Layer 2 of a small transformer language model trained on English Wikipedia (10 layers, counted from 0, width 64).
A neuron's activation on a vector x is GELU(weights . x + bias), where the dot is the dot product.
The model reads these tokens: " " "1" "9" "4" "1" "," " as" " part" " of"

The vector x that enters this layer's MLP at each token. A number n stands for (n - 500) times 0.0046.
0 " ": 481,419,482,653,634,736,609,579,547,387,370,261,608,621,607,559,446,452,593,639,535,376,649,485,635,494,371,29,587,614,450,723,499,644,307,638,502,673,395,368,669,416,205,451,481,459,351,649,429,387,681,303,290,359,211,221,884,556,522,683,699,489,506,445
1 "1": 526,485,468,593,569,677,580,656,543,303,278,469,621,683,637,645,535,575,610,495,510,399,769,619,471,491,325,151,672,584,367,694,450,451,401,674,444,776,504,335,598,394,150,292,464,299,412,513,303,613,621,367,311,369,258,254,815,541,514,763,750,387,566,503
2 "9": 500,508,460,663,546,769,497,472,550,397,301,291,612,598,774,786,520,575,511,545,525,429,678,631,455,446,413,232,602,545,401,569,443,426,406,695,322,690,388,403,600,327,105,402,587,388,610,645,330,504,701,437,349,222,310,244,769,528,445,815,723,470,597,390
3 "4": 448,519,427,607,516,655,519,630,534,325,358,437,634,669,713,622,452,500,580,475,476,385,785,610,558,544,313,137,602,523,302,563,489,425,396,659,419,781,433,368,634,318,219,392,574,324,430,695,432,637,599,295,343,265,411,271,917,525,505,938,628,353,557,469
4 "1": 538,474,473,603,529,642,562,635,501,286,241,476,604,684,642,609,491,585,666,452,489,379,725,579,494,529,316,179,649,602,348,626,441,463,430,706,424,801,487,322,589,423,194,284,493,279,371,621,323,705,591,380,346,360,339,226,808,550,500,839,756,342,606,528
5 ",": 467,366,480,623,523,593,552,776,584,395,281,215,601,584,843,481,450,385,606,359,454,456,715,543,638,625,340,197,470,827,231,452,520,566,380,621,401,691,447,359,623,377,189,576,564,501,488,593,357,507,768,315,402,409,340,290,690,574,502,719,615,505,563,567
6 " as": 398,295,522,589,466,660,581,645,576,421,327,345,637,549,786,570,539,392,724,441,483,499,632,665,486,540,346,159,451,739,113,732,666,570,439,599,436,743,381,367,622,367,325,501,608,471,363,616,338,566,658,131,333,480,440,415,562,382,519,798,619,491,604,432
7 " part": 613,419,772,645,696,747,453,708,498,308,313,455,501,699,733,454,556,442,504,512,560,316,600,597,461,368,233,149,577,795,338,580,535,439,431,580,370,711,391,278,641,422,450,316,628,318,533,615,431,339,533,409,417,431,300,372,604,502,568,878,578,341,472,535
8 " of": 509,172,585,598,518,692,598,691,477,224,376,422,544,513,809,661,436,433,600,336,531,398,651,507,660,533,442,181,515,876,275,515,538,499,348,602,408,737,380,377,535,387,291,478,565,473,329,682,333,552,588,337,337,423,515,514,647,384,536,830,745,380,677,535

Each question shows the input weights of one neuron of the MLP. A number n stands for (n - 500) times 0.0033.

n8 (bias -0.015): 570,403,438,270,452,469,257,612,502,488,612,488,693,71,465,451,361,550,630,468,568,495,532,545,549,588,524,653,647,628,300,458,539,730,495,691,641,536,657,373,219,407,659,561,519,549,763,558,480,583,410,444,472,429,461,623,557,552,516,561,321,330,519,380
Its two highest activations, in order, are on tokens 8 " of", 6 " as"

n174 (bias -0.106): 221,384,547,489,477,462,466,497,787,526,471,540,359,351,433,571,654,468,338,661,192,552,659,567,326,516,649,620,337,440,537,481,559,699,386,436,536,328,536,313,448,525,507,521,513,443,601,606,531,662,621,360,656,714,557,378,577,434,605,727,399,371,468,458
It fires most on token 6 " as"

n127 (bias -0.107): 620,497,355,636,356,373,448,515,585,547,551,483,514,583,543,611,599,573,619,579,662,284,494,559,340,333,566,484,654,481,572,613,564,596,504,545,406,358,467,432,637,491,486,509,393,354,297,269,764,270,565,415,536,405,350,705,304,466,532,446,456,843,399,448
It fires most on token 0 " "

n159 (bias 0.008): 548,525,398,486,511,502,611,320,877,621,553,426,603,500,490,427,416,444,543,423,459,498,585,416,535,372,478,670,718,462,563,577,495,490,483,303,562,521,749,382,391,435,436,401,539,650,562,505,540,636,589,467,473,533,400,680,418,543,348,579,570,175,546,612
It fires most on token 1 "1"

n121 (bias 0.003): 488,486,555,587,468,584,585,484,599,586,260,415,541,477,269,436,725,766,367,624,427,548,639,521,538,147,405,335,633,324,462,446,563,659,442,299,566,494,665,532,443,585,627,514,402,448,502,527,434,240,707,356,716,610,312,728,429,496,632,159,690,693,556,236
On which token does it fire most, and how strongly? 0 " ", at about 0.7

n110 (bias -0.105): 483,354,591,552,267,408,305,482,344,527,256,310,542,669,386,289,700,610,253,646,459,444,589,494,465,388,558,488,410,619,600,511,541,540,457,527,457,302,801,539,449,520,328,445,464,711,733,595,412,614,571,414,775,450,455,506,409,582,768,573,532,573,573,552
It fires most on token 5 ","

n4 (bias -0.087): 528,426,708,497,347,396,395,506,475,493,738,407,502,425,386,373,331,423,664,276,720,621,566,459,397,406,502,439,496,321,609,737,473,523,787,578,406,568,468,343,707,466,372,536,662,571,502,423,662,439,178,564,397,499,629,301,387,451,420,680,413,581,635,609
Its two highest activations, in order, are on tokens 6 " as", 7 " part"

n181 (bias -0.006): 440,595,283,403,469,516,301,307,515,530,472,487,472,514,581,532,575,513,519,533,809,518,573,391,459,443,568,252,561,487,633,403,504,387,459,512,600,485,432,351,685,686,586,677,503,573,426,523,632,587,472,410,478,563,568,386,380,523,618,531,324,410,490,454
On which token does it fire most, and how strongly? 0 " ", at about 0.025

n182 (bias -0.002): 440,428,589,546,492,748,500,589,289,509,526,488,530,477,424,432,602,360,543,653,626,522,499,412,298,540,421,522,561,616,612,696,331,312,398,526,430,659,636,546,539,450,583,644,605,348,399,393,488,584,352,538,555,544,651,434,434,303,560,411,342,503,388,452
It fires most on token 7 " part"

n222 (bias -0.092): 672,636,297,597,405,481,523,475,509,603,661,592,520,484,451,773,551,597,385,695,434,503,602,338,576,371,465,624,535,424,453,657,407,367,580,579,461,464,611,560,538,472,353,310,736,267,743,633,629,373,774,318,424,368,422,594,187,307,404,472,213,742,430,377
On which token does it fire most, and how strongly? 2 "9", at about 1.8

n80 (bias 0.039): 417,380,420,502,327,662,303,501,227,577,392,440,365,363,585,611,545,502,580,612,696,457,364,430,355,568,666,622,548,545,542,565,706,425,376,564,554,615,815,778,493,417,455,462,613,564,600,475,563,541,558,415,469,474,565,390,417,336,561,403,595,510,427,391
Its two highest activations, in order, are on tokens 2 "9", 6 " as"

n184 (bias -0.083): 355,372,554,624,578,444,168,424,315,578,580,411,573,375,433,543,453,581,725,713,519,504,497,453,386,590,444,545,674,457,615,829,499,364,486,600,651,465,621,404,524,408,422,528,611,474,490,356,646,378,278,489,270,641,439,355,248,494,576,350,604,688,638,483
It fires most on token 0 " "

n177 (bias -0.021): 731,505,508,325,282,355,696,508,465,529,552,496,341,389,403,349,482,440,710,572,516,463,512,303,519,566,429,422,561,372,480,654,536,532,568,425,437,595,611,413,444,521,447,421,281,504,857,315,478,526,670,354,666,468,504,525,457,636,624,498,690,355,768,661
It fires most on token 4 "1"

n223 (bias 0.041): 494,356,447,598,475,551,435,595,569,747,524,471,413,427,527,654,468,482,510,529,378,409,660,651,285,575,552,448,683,524,638,133,444,747,414,568,622,455,548,404,366,318,512,519,545,542,609,395,542,617,394,538,640,298,504,469,418,586,567,460,397,320,494,412
Its two highest activations, in order, are on tokens 2 "9", 5 ","

n231 (bias -0.076): 453,540,548,336,669,578,464,388,510,349,587,343,357,642,356,600,418,848,433,208,327,417,495,638,335,675,578,464,537,515,509,458,357,433,418,668,373,707,682,585,492,400,570,438,370,452,476,656,495,638,454,701,492,755,527,509,359,605,598,277,398,388,628,548
It fires most on token 4 "1"

n186 (bias 0.003): 507,519,488,384,456,377,443,347,839,512,512,393,399,556,473,463,665,620,497,471,539,349,237,623,575,328,677,410,396,500,444,482,302,399,469,565,735,466,320,739,681,254,574,408,785,621,537,350,431,365,533,504,450,634,585,415,468,639,375,575,568,558,705,597
It fires most on token 2 "9"

n203 (bias 0.045): 818,337,512,537,668,456,579,735,359,487,481,589,666,532,553,386,547,359,412,341,494,525,341,365,548,573,401,520,425,517,724,504,398,441,425,584,504,626,655,498,543,620,492,624,365,312,553,479,575,522,315,418,554,468,539,600,616,317,593,517,150,616,315,395
It fires most on token 7 " part"

n6 (bias 0.006): 205,448,472,581,542,420,262,710,555,410,292,398,682,312,373,482,696,505,360,416,552,486,543,744,542,558,472,543,598,432,679,612,516,666,447,392,178,633,841,541,348,523,413,581,563,324,487,590,730,411,455,571,568,473,475,494,349,658,398,356,588,598,479,591
It fires most on token 5 ","

n255 (bias 0.039): 514,270,594,440,311,190,640,610,571,662,621,713,523,504,526,418,485,475,367,495,342,383,552,562,520,613,560,452,674,608,472,469,390,569,424,512,470,569,405,507,339,453,735,357,464,508,501,466,410,784,797,592,723,456,504,527,467,335,388,441,393,323,581,640
It fires most on token 8 " of"

n254 (bias 0.016): 502,176,455,548,575,423,453,319,656,647,515,499,587,350,661,400,361,473,706,538,369,588,475,499,344,460,502,558,525,222,522,610,639,717,332,455,595,365,637,449,256,493,617,563,709,525,665,520,541,518,722,531,532,410,544,231,653,437,489,449,466,333,397,580
On which token does it fire most, and how strongly? 0 " ", at about 0.12

n115 (bias -0.046): 484,360,320,542,548,515,350,504,455,353,344,536,533,418,542,681,433,306,383,585,734,609,244,734,520,529,463,503,361,343,622,575,573,611,605,527,631,491,449,501,644,666,485,427,351,578,447,617,575,498,311,296,506,428,667,639,452,465,459,526,539,641,324,537
It fires most on token 6 " as"

n207 (bias -0.090): 431,618,597,586,439,602,408,410,758,422,327,263,421,745,666,761,572,621,192,535,445,531,221,539,474,400,782,551,665,404,591,450,268,594,346,579,410,564,594,615,397,606,592,598,270,625,536,676,409,378,471,595,580,419,692,475,260,427,454,564,604,534,322,266
It fires most on token 2 "9"